Layer 2 of a small transformer language model trained on English Wikipedia (8 layers, counted from 0, width 96).
A neuron's activation on a vector x is SiLU(gate . x) times (in . x), where the dot is the dot product.
The model reads these tokens: "6" "0" " |\n" "|" " The" " T" "em" "p" "le" " |" " I" "I" " |" " " " |" " " " |" " " " |" " " "10"

The vector x that enters this layer's MLP at each token. A number n stands for (n - 128) times 0.028.
0 "6": 127, 115, 139, 123, 111, 79, 125, 123, 148, 126, 164, 125, 143, 98, 114, 142, 106, 147, 139, 135, 130, 158, 147, 248, 116, 137, 150, 119, 99, 127, 136, 114, 128, 165, 139, 140, 96, 136, 124, 128, 148, 124, 142, 131, 90, 144, 83, 147, 104, 95, 128, 125, 141, 176, 163, 159, 145, 115, 148, 154, 129, 152, 124, 152, 121, 159, 135, 133, 130, 133, 151, 109, 123, 115, 106, 190, 146, 132, 136, 128, 160, 126, 132, 87, 147, 90, 129, 134, 151, 139, 142, 161, 164, 154, 104, 110
1 "0": 163, 148, 149, 116, 114, 82, 137, 116, 104, 125, 148, 149, 141, 82, 99, 159, 103, 83, 135, 152, 128, 139, 190, 194, 93, 152, 88, 128, 87, 141, 153, 121, 117, 160, 162, 120, 153, 158, 123, 119, 154, 87, 144, 131, 109, 84, 103, 160, 119, 101, 95, 97, 137, 162, 111, 164, 108, 120, 174, 158, 119, 162, 147, 140, 81, 153, 102, 141, 152, 135, 153, 114, 131, 126, 129, 161, 132, 116, 129, 86, 134, 106, 153, 103, 161, 109, 134, 121, 155, 155, 143, 147, 140, 142, 101, 146
2 " |\n": 156, 118, 121, 149, 157, 80, 123, 86, 123, 125, 182, 139, 140, 144, 158, 168, 146, 67, 117, 150, 72, 120, 141, 179, 101, 150, 149, 95, 110, 129, 88, 130, 103, 135, 113, 126, 132, 174, 98, 146, 144, 121, 179, 111, 116, 129, 112, 115, 122, 172, 123, 183, 115, 100, 123, 122, 151, 149, 140, 139, 133, 158, 154, 200, 155, 105, 132, 111, 123, 131, 146, 130, 118, 151, 158, 154, 148, 118, 143, 94, 149, 182, 125, 80, 107, 107, 115, 139, 129, 131, 169, 130, 132, 129, 119, 98
3 "|": 132, 151, 59, 117, 120, 109, 135, 131, 139, 98, 142, 122, 142, 149, 167, 207, 115, 142, 127, 154, 136, 131, 139, 188, 130, 165, 164, 148, 119, 94, 119, 132, 119, 123, 121, 134, 137, 164, 123, 114, 122, 128, 150, 164, 108, 105, 139, 148, 138, 177, 148, 144, 96, 161, 109, 111, 116, 87, 125, 104, 104, 199, 125, 139, 132, 146, 121, 114, 129, 77, 140, 110, 113, 94, 130, 166, 136, 112, 146, 83, 131, 159, 120, 121, 146, 110, 113, 110, 115, 111, 201, 166, 111, 124, 127, 103
4 " The": 122, 125, 170, 146, 135, 136, 186, 125, 146, 94, 116, 102, 129, 148, 139, 155, 153, 135, 159, 142, 96, 118, 123, 198, 123, 160, 118, 141, 136, 108, 121, 154, 95, 85, 130, 198, 182, 148, 136, 132, 108, 133, 172, 124, 115, 107, 125, 133, 122, 157, 121, 115, 111, 139, 145, 139, 106, 113, 112, 123, 164, 115, 143, 177, 117, 89, 139, 126, 140, 75, 122, 116, 110, 136, 125, 137, 127, 140, 105, 89, 114, 119, 81, 134, 135, 127, 162, 102, 146, 182, 181, 128, 100, 148, 134, 90
5 " T": 129, 158, 115, 147, 128, 133, 130, 111, 139, 123, 157, 145, 126, 164, 144, 137, 118, 157, 133, 135, 101, 89, 142, 199, 99, 157, 137, 132, 131, 161, 97, 153, 122, 97, 133, 150, 158, 102, 139, 141, 101, 125, 165, 147, 157, 95, 213, 129, 127, 124, 126, 125, 109, 115, 87, 138, 148, 126, 161, 157, 143, 156, 147, 129, 117, 122, 142, 123, 109, 148, 119, 120, 100, 128, 102, 153, 159, 129, 138, 91, 159, 117, 88, 103, 152, 120, 141, 102, 126, 188, 167, 151, 91, 177, 99, 113
6 "em": 142, 155, 143, 113, 86, 176, 148, 114, 169, 134, 172, 137, 141, 143, 105, 175, 98, 145, 108, 126, 149, 152, 139, 165, 128, 137, 76, 123, 139, 137, 118, 113, 113, 143, 176, 108, 123, 141, 115, 160, 127, 96, 157, 135, 141, 146, 144, 107, 131, 127, 125, 122, 106, 132, 145, 144, 123, 166, 99, 108, 179, 128, 128, 103, 167, 110, 82, 203, 150, 135, 96, 150, 121, 115, 123, 111, 150, 177, 99, 63, 129, 79, 149, 104, 113, 95, 150, 128, 131, 131, 125, 180, 122, 203, 133, 136
7 "p": 153, 155, 142, 136, 116, 129, 153, 105, 59, 118, 156, 59, 131, 157, 129, 132, 110, 121, 118, 142, 118, 106, 125, 149, 128, 148, 67, 67, 117, 120, 78, 144, 172, 135, 155, 128, 157, 115, 146, 143, 134, 113, 123, 140, 153, 116, 128, 117, 105, 135, 134, 126, 97, 169, 122, 120, 110, 109, 164, 141, 114, 112, 151, 127, 140, 117, 128, 183, 193, 102, 129, 136, 130, 88, 143, 127, 95, 119, 146, 110, 187, 118, 202, 177, 176, 126, 94, 149, 93, 125, 151, 113, 106, 135, 149, 89
8 "le": 102, 128, 130, 117, 151, 89, 62, 86, 137, 121, 142, 66, 116, 107, 115, 97, 127, 139, 133, 129, 115, 87, 92, 195, 75, 118, 119, 148, 131, 105, 100, 94, 124, 113, 127, 150, 122, 159, 70, 123, 105, 103, 160, 146, 136, 104, 149, 153, 134, 148, 102, 116, 92, 193, 135, 93, 141, 148, 121, 133, 146, 129, 127, 153, 103, 141, 71, 149, 145, 183, 143, 166, 131, 98, 112, 121, 145, 130, 138, 129, 151, 100, 165, 140, 131, 112, 97, 120, 146, 145, 145, 107, 116, 152, 174, 136
9 " |": 124, 156, 104, 117, 107, 92, 60, 143, 125, 111, 167, 138, 114, 109, 173, 161, 109, 84, 163, 140, 155, 140, 121, 169, 150, 136, 137, 125, 136, 127, 83, 134, 113, 100, 147, 110, 154, 182, 117, 111, 137, 135, 118, 147, 121, 97, 97, 147, 157, 157, 105, 154, 133, 144, 112, 119, 83, 127, 148, 81, 119, 147, 95, 140, 138, 164, 123, 128, 166, 109, 140, 135, 115, 120, 88, 145, 155, 119, 158, 104, 159, 133, 162, 101, 170, 85, 113, 123, 118, 124, 208, 172, 111, 109, 167, 149
10 " I": 125, 142, 126, 118, 146, 122, 147, 80, 108, 134, 158, 162, 126, 139, 132, 138, 136, 79, 151, 125, 138, 117, 161, 181, 90, 156, 85, 123, 156, 141, 138, 137, 114, 131, 137, 167, 156, 101, 154, 136, 150, 139, 141, 134, 145, 135, 149, 86, 102, 181, 57, 129, 104, 114, 114, 96, 117, 108, 161, 126, 118, 140, 119, 164, 61, 114, 79, 129, 97, 143, 121, 153, 101, 133, 135, 142, 133, 190, 162, 126, 132, 116, 83, 113, 142, 114, 134, 102, 161, 185, 185, 127, 97, 155, 130, 106
11 "I": 139, 131, 128, 131, 112, 153, 122, 71, 138, 130, 180, 163, 139, 149, 118, 144, 134, 78, 152, 126, 129, 98, 184, 189, 100, 142, 119, 133, 114, 145, 144, 132, 104, 164, 165, 150, 143, 87, 141, 150, 120, 158, 139, 107, 145, 120, 105, 110, 112, 183, 53, 105, 94, 154, 136, 126, 120, 135, 159, 121, 116, 165, 117, 134, 67, 130, 77, 139, 130, 152, 149, 120, 94, 115, 117, 122, 166, 158, 119, 124, 91, 147, 129, 110, 124, 107, 132, 152, 183, 155, 160, 120, 101, 131, 143, 92
12 " |": 118, 157, 114, 114, 76, 103, 74, 152, 141, 96, 164, 152, 124, 125, 176, 132, 124, 130, 163, 120, 136, 120, 138, 197, 153, 157, 140, 94, 142, 150, 101, 131, 120, 89, 153, 101, 149, 150, 95, 130, 139, 149, 131, 129, 130, 75, 97, 183, 163, 169, 110, 141, 125, 142, 138, 126, 96, 128, 162, 107, 142, 152, 114, 155, 152, 159, 124, 162, 149, 95, 155, 133, 111, 129, 84, 133, 154, 123, 147, 111, 112, 148, 170, 114, 146, 86, 152, 133, 138, 114, 177, 157, 98, 122, 179, 135
13 " ": 103, 167, 135, 125, 139, 100, 107, 105, 131, 107, 163, 128, 103, 118, 133, 111, 85, 120, 184, 129, 155, 117, 127, 175, 126, 174, 144, 124, 176, 182, 131, 120, 118, 130, 126, 156, 168, 122, 122, 170, 116, 64, 195, 129, 139, 142, 152, 156, 134, 154, 124, 119, 131, 99, 104, 142, 155, 111, 186, 124, 133, 104, 141, 153, 106, 131, 121, 161, 144, 133, 130, 73, 130, 115, 95, 158, 144, 155, 105, 85, 147, 155, 171, 105, 110, 129, 134, 96, 127, 114, 156, 135, 112, 157, 122, 120
14 " |": 122, 150, 124, 95, 105, 95, 70, 131, 139, 106, 144, 128, 109, 106, 166, 121, 120, 136, 150, 161, 148, 147, 148, 167, 136, 162, 136, 86, 158, 158, 104, 133, 136, 91, 156, 126, 142, 144, 117, 124, 162, 151, 106, 116, 113, 89, 140, 154, 156, 182, 125, 145, 119, 115, 151, 123, 85, 95, 166, 93, 148, 124, 110, 164, 140, 144, 130, 146, 170, 114, 146, 160, 114, 143, 34, 170, 141, 103, 129, 99, 129, 151, 175, 113, 148, 77, 125, 89, 127, 119, 177, 146, 111, 139, 122, 144
15 " ": 107, 170, 132, 120, 142, 99, 111, 100, 123, 107, 158, 130, 105, 109, 131, 110, 83, 119, 178, 135, 157, 113, 125, 180, 129, 180, 139, 131, 176, 179, 135, 117, 118, 130, 121, 162, 164, 122, 126, 162, 124, 69, 199, 126, 140, 144, 154, 146, 131, 159, 123, 122, 130, 92, 101, 140, 153, 111, 188, 128, 137, 99, 140, 152, 107, 134, 125, 158, 145, 131, 129, 79, 125, 125, 90, 164, 142, 155, 107, 85, 155, 149, 165, 103, 112, 120, 127, 95, 130, 117, 146, 137, 109, 155, 113, 125
16 " |": 128, 154, 119, 95, 102, 97, 69, 130, 132, 107, 142, 126, 108, 106, 166, 121, 122, 129, 149, 161, 150, 145, 147, 171, 139, 166, 135, 89, 156, 157, 104, 133, 137, 89, 157, 130, 137, 145, 117, 121, 168, 153, 110, 117, 116, 93, 141, 150, 155, 186, 122, 144, 118, 116, 147, 127, 86, 96, 168, 95, 152, 124, 114, 161, 140, 146, 129, 143, 169, 111, 143, 161, 113, 144, 37, 171, 140, 104, 129, 100, 129, 154, 172, 111, 146, 78, 122, 90, 127, 120, 174, 148, 112, 143, 118, 147
17 " ": 110, 170, 129, 117, 144, 102, 115, 97, 121, 109, 153, 133, 106, 105, 132, 109, 83, 119, 177, 141, 155, 114, 122, 184, 130, 182, 136, 133, 176, 175, 131, 115, 118, 125, 119, 167, 161, 122, 130, 164, 129, 74, 204, 127, 139, 144, 157, 142, 130, 160, 122, 121, 129, 90, 99, 139, 151, 111, 188, 129, 141, 96, 138, 150, 110, 135, 128, 159, 144, 130, 129, 81, 124, 129, 90, 162, 143, 156, 109, 87, 157, 147, 159, 101, 113, 116, 125, 99, 130, 119, 142, 137, 106, 156, 110, 128
18 " |": 134, 157, 114, 95, 100, 100, 68, 127, 125, 108, 141, 126, 107, 106, 167, 122, 124, 122, 147, 159, 151, 143, 143, 175, 141, 169, 133, 93, 154, 155, 102, 131, 137, 86, 155, 136, 132, 148, 115, 118, 176, 154, 117, 118, 118, 97, 142, 146, 153, 190, 118, 144, 119, 117, 144, 131, 84, 97, 170, 98, 154, 126, 117, 155, 140, 148, 128, 141, 168, 108, 142, 162, 113, 141, 41, 172, 141, 105, 126, 103, 127, 154, 169, 108, 143, 76, 118, 95, 125, 121, 169, 151, 112, 145, 116, 150
19 " ": 114, 170, 125, 115, 148, 103, 118, 95, 117, 111, 149, 133, 106, 100, 133, 108, 83, 118, 173, 143, 157, 112, 120, 185, 133, 184, 133, 136, 177, 172, 130, 112, 119, 122, 115, 170, 159, 124, 129, 161, 135, 76, 207, 127, 140, 146, 157, 137, 130, 160, 124, 122, 129, 90, 95, 140, 148, 114, 190, 133, 141, 95, 138, 145, 113, 137, 131, 157, 147, 130, 131, 82, 123, 132, 90, 163, 142, 154, 108, 89, 158, 143, 157, 99, 112, 112, 123, 102, 133, 121, 138, 139, 105, 155, 108, 134
20 "10": 143, 147, 162, 88, 118, 110, 116, 85, 97, 86, 152, 128, 149, 84, 96, 140, 106, 115, 141, 162, 109, 134, 182, 186, 117, 167, 120, 116, 114, 149, 138, 121, 66, 133, 93, 181, 146, 145, 142, 114, 163, 157, 148, 101, 153, 114, 115, 119, 110, 161, 119, 90, 143, 148, 113, 142, 129, 129, 160, 134, 163, 172, 137, 153, 131, 125, 147, 148, 151, 150, 152, 131, 125, 131, 118, 187, 140, 116, 105, 118, 156, 109, 185, 112, 137, 110, 158, 90, 156, 159, 107, 125, 141, 138, 107, 138

Each question shows the input weights of one neuron of the MLP. A number n stands for (n - 128) times 0.014.

n202 gate: 55, 115, 137, 120, 133, 145, 159, 105, 78, 153, 144, 113, 142, 153, 112, 118, 100, 131, 139, 144, 145, 106, 104, 116, 142, 114, 119, 101, 132, 124, 173, 111, 115, 83, 156, 122, 95, 138, 67, 145, 90, 155, 126, 112, 186, 107, 88, 219, 114, 144, 142, 99, 159, 105, 108, 138, 104, 165, 137, 126, 108, 157, 107, 92, 134, 122, 141, 119, 99, 101, 104, 109, 156, 156, 107, 140, 148, 117, 90, 147, 115, 161, 126, 124, 119, 145, 97, 118, 162, 163, 115, 117, 148, 137, 103, 174
n202 in: 147, 135, 153, 111, 166, 132, 76, 132, 143, 135, 136, 145, 52, 176, 126, 92, 134, 112, 109, 119, 141, 163, 153, 153, 127, 114, 164, 124, 159, 145, 126, 199, 113, 130, 119, 145, 140, 134, 126, 133, 133, 143, 130, 192, 122, 100, 119, 165, 119, 92, 132, 128, 194, 114, 108, 136, 135, 159, 101, 106, 137, 96, 73, 97, 167, 135, 94, 100, 167, 101, 93, 96, 91, 149, 175, 135, 167, 130, 123, 157, 147, 112, 110, 104, 114, 126, 164, 148, 161, 192, 135, 124, 119, 85, 145, 118
On which token does it fire most? 12 " |"

n243 gate: 107, 94, 152, 114, 93, 104, 190, 161, 172, 144, 116, 163, 134, 127, 136, 110, 149, 141, 95, 115, 141, 71, 110, 132, 106, 133, 114, 170, 133, 166, 98, 126, 154, 173, 161, 72, 140, 117, 113, 185, 148, 138, 118, 146, 126, 161, 121, 95, 131, 115, 170, 75, 122, 147, 143, 128, 169, 66, 126, 119, 126, 141, 149, 139, 114, 141, 114, 111, 142, 131, 87, 120, 136, 126, 147, 144, 143, 167, 145, 129, 117, 116, 142, 143, 108, 121, 104, 157, 144, 106, 121, 134, 163, 118, 124, 86
n243 in: 156, 131, 131, 164, 98, 144, 72, 140, 102, 102, 143, 139, 159, 136, 118, 94, 143, 172, 121, 122, 106, 159, 157, 149, 165, 135, 107, 111, 130, 101, 115, 145, 91, 148, 130, 163, 161, 112, 149, 159, 88, 156, 142, 142, 89, 156, 138, 176, 135, 119, 94, 119, 121, 78, 117, 116, 137, 210, 139, 97, 147, 71, 103, 143, 153, 98, 120, 113, 141, 126, 130, 83, 112, 97, 123, 93, 113, 161, 112, 130, 63, 152, 166, 94, 162, 136, 125, 110, 107, 76, 129, 156, 157, 123, 143, 88
On which two tokens does it fire most, strongest first? 6 "em", 11 "I"

n127 gate: 167, 145, 126, 84, 160, 119, 116, 123, 127, 101, 144, 131, 163, 72, 186, 128, 133, 177, 98, 133, 148, 112, 51, 134, 174, 152, 126, 170, 119, 144, 110, 154, 118, 137, 98, 150, 120, 128, 130, 161, 137, 133, 139, 56, 181, 109, 166, 126, 118, 135, 107, 135, 145, 126, 120, 125, 122, 133, 146, 152, 123, 118, 124, 138, 106, 154, 152, 139, 126, 141, 114, 116, 172, 113, 103, 108, 100, 130, 160, 166, 103, 121, 145, 133, 78, 172, 128, 138, 178, 134, 108, 142, 151, 146, 113, 143
n127 in: 136, 122, 123, 143, 114, 80, 156, 124, 136, 143, 138, 118, 120, 169, 150, 97, 139, 135, 121, 127, 129, 113, 121, 165, 178, 123, 120, 157, 91, 95, 88, 158, 110, 118, 157, 89, 191, 93, 106, 102, 164, 153, 166, 130, 124, 167, 120, 152, 135, 159, 168, 138, 123, 152, 151, 121, 148, 119, 150, 136, 148, 94, 135, 164, 93, 121, 146, 163, 126, 115, 154, 136, 119, 136, 157, 153, 111, 152, 54, 112, 153, 136, 102, 129, 94, 105, 129, 129, 96, 90, 96, 104, 133, 100, 152, 176
On which two tokens does it fire most, strongest first? 19 " ", 17 " "

n273 gate: 116, 144, 119, 152, 115, 170, 134, 102, 112, 170, 140, 130, 130, 159, 155, 144, 153, 157, 128, 150, 118, 94, 139, 161, 155, 112, 111, 90, 159, 149, 136, 153, 144, 126, 81, 140, 157, 144, 146, 73, 142, 96, 119, 147, 119, 164, 120, 149, 145, 102, 98, 156, 113, 114, 93, 90, 105, 131, 148, 142, 114, 142, 119, 99, 137, 166, 112, 127, 122, 169, 115, 32, 136, 139, 164, 133, 98, 143, 146, 148, 104, 73, 130, 116, 104, 129, 133, 159, 124, 123, 125, 114, 124, 99, 98, 211
n273 in: 101, 120, 153, 126, 103, 152, 119, 94, 134, 149, 106, 149, 132, 150, 133, 117, 142, 139, 144, 157, 129, 124, 122, 149, 106, 114, 192, 70, 126, 171, 203, 147, 125, 97, 115, 103, 130, 129, 86, 169, 151, 99, 92, 116, 154, 111, 119, 134, 110, 130, 103, 98, 115, 137, 112, 111, 144, 147, 85, 165, 121, 165, 115, 167, 114, 121, 203, 134, 132, 114, 100, 131, 142, 138, 121, 125, 107, 127, 125, 80, 193, 126, 133, 203, 128, 137, 88, 154, 122, 130, 122, 111, 60, 121, 143, 107
On which token does it fire most? 5 " T"

n7 gate: 114, 134, 81, 111, 115, 161, 134, 108, 131, 114, 167, 141, 103, 134, 121, 139, 181, 109, 139, 111, 90, 115, 88, 120, 190, 130, 111, 145, 99, 138, 63, 157, 110, 146, 104, 68, 105, 130, 109, 118, 97, 160, 119, 125, 82, 118, 77, 173, 119, 125, 137, 124, 134, 89, 131, 123, 166, 111, 131, 121, 136, 140, 103, 118, 142, 79, 115, 147, 126, 176, 125, 134, 106, 117, 106, 66, 130, 181, 129, 117, 138, 124, 143, 182, 87, 131, 93, 138, 105, 130, 167, 136, 159, 149, 126, 115
n7 in: 95, 103, 139, 133, 88, 186, 147, 133, 156, 187, 145, 118, 127, 120, 170, 155, 137, 123, 135, 126, 139, 114, 170, 136, 127, 105, 190, 85, 122, 111, 131, 96, 84, 128, 153, 160, 154, 122, 135, 96, 138, 88, 113, 131, 128, 143, 112, 114, 133, 130, 105, 144, 119, 118, 142, 139, 146, 127, 137, 139, 161, 107, 97, 138, 171, 119, 122, 139, 106, 123, 112, 164, 221, 97, 155, 104, 137, 94, 101, 144, 143, 145, 69, 146, 115, 103, 149, 138, 184, 142, 161, 106, 85, 161, 115, 106
Its three highest activations, in order, are on tokens 6 "em", 2 " |\n", 11 "I"

n151 gate: 108, 101, 118, 118, 141, 137, 105, 117, 90, 109, 166, 155, 138, 145, 160, 93, 109, 172, 121, 127, 115, 109, 156, 99, 123, 170, 172, 126, 145, 134, 133, 117, 131, 146, 161, 127, 165, 138, 122, 153, 121, 139, 96, 126, 130, 152, 97, 97, 104, 134, 156, 154, 87, 113, 159, 113, 107, 133, 102, 118, 141, 142, 182, 133, 92, 138, 144, 109, 114, 65, 126, 127, 133, 93, 111, 135, 89, 150, 127, 121, 153, 152, 110, 142, 124, 129, 160, 86, 152, 110, 158, 50, 99, 140, 96, 178
n151 in: 109, 116, 146, 140, 111, 115, 134, 67, 157, 176, 107, 113, 101, 112, 105, 157, 101, 99, 123, 131, 136, 152, 124, 132, 152, 91, 107, 179, 163, 182, 129, 140, 152, 72, 159, 83, 92, 114, 136, 156, 123, 116, 167, 137, 169, 124, 92, 134, 178, 134, 85, 117, 163, 114, 112, 129, 112, 152, 176, 140, 107, 148, 119, 114, 168, 143, 71, 134, 103, 129, 136, 105, 121, 151, 131, 141, 126, 94, 132, 137, 128, 111, 158, 137, 172, 159, 118, 177, 108, 113, 145, 151, 187, 131, 114, 87
On which token does it fire most, and how strongly? 13 " ", at about 2.8

n319 gate: 187, 136, 132, 143, 100, 158, 150, 129, 125, 139, 129, 125, 104, 132, 138, 152, 140, 123, 84, 86, 135, 154, 132, 144, 119, 127, 121, 133, 134, 119, 71, 108, 161, 160, 134, 150, 129, 91, 141, 122, 100, 150, 126, 140, 93, 108, 133, 150, 124, 103, 106, 137, 162, 128, 99, 106, 93, 106, 164, 206, 95, 142, 127, 90, 101, 164, 141, 113, 131, 130, 106, 116, 147, 149, 116, 156, 131, 129, 158, 125, 93, 113, 88, 141, 103, 160, 105, 123, 118, 135, 132, 102, 118, 69, 113, 122
n319 in: 115, 133, 111, 143, 130, 114, 80, 95, 96, 110, 105, 124, 150, 77, 126, 169, 105, 176, 123, 152, 138, 129, 115, 182, 100, 120, 101, 118, 141, 131, 100, 134, 124, 127, 152, 155, 125, 128, 90, 100, 119, 116, 94, 101, 101, 77, 146, 200, 105, 127, 147, 126, 140, 187, 159, 157, 124, 109, 133, 135, 138, 84, 157, 109, 124, 123, 122, 90, 134, 121, 118, 98, 180, 98, 119, 99, 97, 120, 117, 123, 160, 150, 82, 160, 119, 180, 153, 107, 79, 184, 103, 120, 117, 121, 138, 93
On which two tokens does it fire most, strongest first? 1 "0", 5 " T"

n224 gate: 145, 116, 141, 118, 134, 157, 119, 143, 139, 180, 112, 122, 119, 121, 99, 135, 157, 141, 190, 127, 85, 134, 91, 121, 129, 140, 111, 165, 93, 136, 150, 134, 130, 143, 152, 75, 118, 127, 118, 116, 134, 92, 99, 74, 144, 147, 138, 109, 119, 179, 103, 119, 117, 137, 143, 96, 70, 114, 135, 161, 132, 74, 197, 103, 137, 170, 105, 76, 139, 114, 100, 176, 134, 188, 129, 133, 113, 138, 163, 155, 88, 170, 136, 140, 131, 144, 157, 106, 115, 124, 109, 120, 139, 131, 149, 170
n224 in: 151, 104, 177, 149, 161, 77, 89, 104, 132, 136, 97, 91, 143, 104, 201, 108, 107, 128, 150, 137, 123, 112, 94, 128, 137, 99, 137, 86, 129, 130, 165, 109, 125, 155, 154, 115, 115, 124, 173, 184, 189, 184, 98, 101, 148, 117, 158, 103, 104, 94, 100, 131, 111, 116, 98, 127, 112, 155, 121, 85, 140, 104, 133, 157, 94, 138, 192, 144, 108, 114, 115, 143, 115, 124, 144, 110, 123, 157, 118, 125, 158, 85, 105, 128, 56, 114, 159, 88, 128, 75, 102, 134, 142, 155, 153, 73
On which token does it fire most? 1 "0"

n189 gate: 116, 156, 91, 119, 134, 106, 167, 145, 137, 165, 76, 130, 88, 129, 150, 118, 124, 205, 103, 133, 126, 99, 150, 108, 99, 101, 157, 133, 87, 128, 120, 118, 147, 81, 147, 155, 150, 107, 138, 126, 103, 169, 90, 154, 123, 144, 139, 102, 164, 125, 165, 139, 128, 126, 118, 78, 150, 142, 175, 151, 135, 143, 96, 132, 106, 158, 81, 133, 106, 123, 86, 101, 106, 129, 123, 86, 120, 137, 117, 106, 142, 143, 122, 141, 99, 95, 123, 99, 174, 155, 149, 92, 159, 136, 138, 158
n189 in: 120, 168, 123, 118, 109, 172, 118, 125, 163, 120, 172, 148, 73, 137, 131, 137, 106, 198, 90, 136, 147, 136, 102, 128, 123, 114, 79, 123, 100, 119, 117, 78, 141, 163, 123, 127, 154, 95, 142, 100, 126, 132, 117, 136, 94, 115, 157, 117, 148, 180, 183, 150, 106, 98, 122, 175, 110, 89, 149, 114, 158, 91, 102, 126, 123, 118, 111, 132, 130, 158, 174, 142, 151, 145, 164, 139, 123, 155, 133, 123, 114, 142, 106, 141, 125, 126, 164, 127, 97, 98, 130, 174, 146, 141, 112, 142
On which token does it fire most, and how strongly? 5 " T", at about 4.5

n183 gate: 145, 139, 126, 130, 124, 120, 172, 175, 169, 114, 140, 120, 144, 132, 80, 121, 122, 142, 134, 111, 154, 145, 157, 140, 140, 129, 164, 124, 157, 161, 99, 155, 99, 112, 132, 130, 126, 141, 144, 126, 120, 115, 139, 145, 171, 167, 101, 145, 180, 89, 158, 150, 122, 119, 104, 130, 118, 130, 102, 81, 59, 154, 120, 136, 138, 147, 182, 162, 92, 171, 95, 137, 82, 172, 133, 99, 112, 124, 104, 121, 142, 158, 136, 122, 141, 130, 170, 138, 110, 117, 85, 126, 128, 115, 147, 167
n183 in: 146, 132, 171, 127, 121, 122, 171, 165, 87, 114, 97, 133, 111, 96, 138, 159, 156, 143, 120, 165, 97, 98, 163, 145, 107, 126, 96, 142, 56, 78, 136, 117, 107, 127, 151, 122, 128, 115, 123, 121, 91, 153, 111, 132, 143, 91, 162, 110, 136, 163, 91, 123, 143, 81, 106, 168, 182, 151, 137, 135, 119, 74, 39, 157, 128, 100, 157, 140, 128, 92, 145, 152, 142, 130, 158, 149, 105, 99, 134, 138, 126, 122, 130, 126, 102, 131, 172, 105, 118, 110, 146, 150, 106, 125, 137, 149
On which token does it fire most? 0 "6"

n147 gate: 85, 133, 141, 78, 116, 110, 99, 151, 146, 116, 123, 148, 101, 185, 68, 143, 159, 143, 98, 159, 148, 123, 114, 100, 116, 143, 134, 168, 130, 166, 96, 142, 136, 119, 112, 62, 193, 111, 117, 135, 148, 99, 105, 146, 126, 180, 147, 94, 102, 149, 155, 116, 136, 107, 126, 136, 109, 132, 106, 127, 148, 110, 99, 165, 152, 132, 108, 138, 136, 110, 95, 121, 134, 141, 149, 162, 128, 82, 158, 135, 92, 88, 158, 187, 152, 112, 141, 151, 151, 142, 98, 149, 89, 99, 130, 146
n147 in: 90, 171, 104, 77, 105, 177, 81, 143, 125, 105, 143, 91, 164, 154, 97, 145, 110, 135, 87, 136, 197, 135, 99, 135, 85, 164, 151, 113, 126, 111, 96, 116, 102, 99, 179, 126, 127, 140, 116, 130, 106, 138, 136, 155, 152, 128, 155, 174, 139, 112, 147, 131, 163, 125, 153, 155, 105, 127, 127, 133, 126, 171, 117, 173, 179, 171, 130, 137, 166, 130, 176, 91, 172, 131, 144, 130, 115, 154, 178, 126, 115, 181, 94, 87, 111, 125, 133, 101, 112, 131, 93, 148, 121, 73, 118, 104
Its three highest activations, in order, are on tokens 14 " |", 6 "em", 16 " |"

n370 gate: 95, 143, 122, 113, 143, 130, 142, 150, 93, 142, 127, 145, 104, 146, 110, 122, 132, 113, 151, 136, 152, 156, 149, 100, 129, 131, 144, 116, 110, 98, 136, 100, 126, 136, 113, 136, 137, 99, 90, 99, 140, 106, 84, 144, 114, 97, 161, 143, 149, 130, 141, 171, 141, 109, 114, 116, 50, 146, 39, 65, 109, 94, 147, 111, 161, 163, 149, 113, 140, 117, 147, 130, 149, 142, 188, 104, 117, 113, 126, 126, 155, 180, 105, 119, 95, 117, 158, 114, 96, 165, 124, 128, 123, 142, 151, 94
n370 in: 148, 162, 97, 112, 128, 133, 145, 144, 161, 98, 171, 120, 127, 176, 102, 116, 140, 114, 120, 119, 120, 107, 120, 163, 120, 120, 119, 88, 123, 160, 91, 99, 118, 116, 78, 94, 95, 128, 90, 210, 157, 111, 101, 94, 57, 100, 93, 120, 126, 120, 107, 91, 125, 108, 120, 154, 116, 119, 80, 142, 105, 157, 144, 119, 63, 113, 204, 104, 171, 121, 161, 79, 121, 101, 120, 139, 77, 130, 166, 126, 133, 146, 116, 158, 134, 86, 133, 82, 127, 111, 135, 123, 118, 102, 145, 126
Its three highest activations, in order, are on tokens 3 "|", 9 " |", 6 "em"

n198 gate: 113, 123, 97, 82, 116, 111, 140, 154, 171, 171, 127, 61, 137, 123, 125, 126, 153, 101, 124, 117, 112, 158, 105, 65, 116, 93, 134, 112, 136, 131, 143, 132, 104, 126, 79, 154, 125, 76, 140, 94, 129, 108, 132, 145, 115, 130, 110, 138, 117, 97, 120, 132, 145, 72, 131, 119, 82, 107, 159, 159, 92, 109, 124, 123, 177, 102, 126, 110, 142, 91, 102, 146, 130, 172, 126, 131, 136, 88, 87, 84, 118, 116, 125, 102, 126, 79, 178, 99, 95, 124, 132, 97, 137, 101, 139, 148
n198 in: 97, 111, 154, 154, 141, 137, 143, 148, 85, 70, 104, 163, 131, 131, 134, 110, 90, 145, 121, 112, 161, 109, 143, 176, 174, 165, 112, 150, 147, 110, 74, 143, 142, 74, 148, 87, 125, 90, 145, 155, 119, 159, 118, 111, 122, 141, 144, 98, 134, 195, 89, 125, 116, 138, 131, 101, 157, 174, 71, 88, 165, 126, 141, 138, 73, 141, 98, 180, 137, 130, 135, 128, 151, 107, 98, 156, 86, 101, 164, 145, 148, 114, 145, 145, 112, 106, 101, 138, 187, 87, 136, 173, 164, 138, 136, 140
On which token does it fire most? 14 " |"

n125 gate: 126, 84, 117, 161, 129, 125, 127, 182, 178, 163, 70, 124, 152, 117, 136, 101, 150, 147, 183, 152, 73, 107, 139, 136, 167, 110, 100, 118, 151, 122, 137, 132, 152, 170, 123, 135, 150, 106, 132, 157, 147, 144, 118, 156, 120, 136, 115, 124, 130, 100, 133, 101, 120, 133, 111, 114, 138, 173, 108, 152, 183, 123, 106, 123, 130, 170, 152, 110, 119, 146, 133, 137, 81, 73, 101, 106, 95, 140, 118, 147, 103, 112, 117, 109, 153, 136, 131, 132, 155, 167, 103, 120, 146, 158, 136, 111
n125 in: 158, 100, 174, 91, 127, 89, 153, 92, 117, 138, 132, 175, 109, 130, 101, 113, 135, 143, 156, 135, 102, 101, 108, 123, 145, 121, 131, 109, 148, 117, 102, 159, 160, 128, 127, 142, 122, 115, 91, 111, 136, 140, 138, 187, 139, 114, 132, 138, 151, 100, 144, 98, 131, 113, 140, 113, 129, 115, 123, 113, 151, 140, 123, 67, 132, 136, 161, 144, 70, 162, 168, 109, 166, 71, 101, 178, 153, 99, 123, 125, 119, 130, 91, 176, 132, 134, 138, 159, 169, 164, 141, 111, 97, 129, 111, 110
Its three highest activations, in order, are on tokens 0 "6", 4 " The", 6 "em"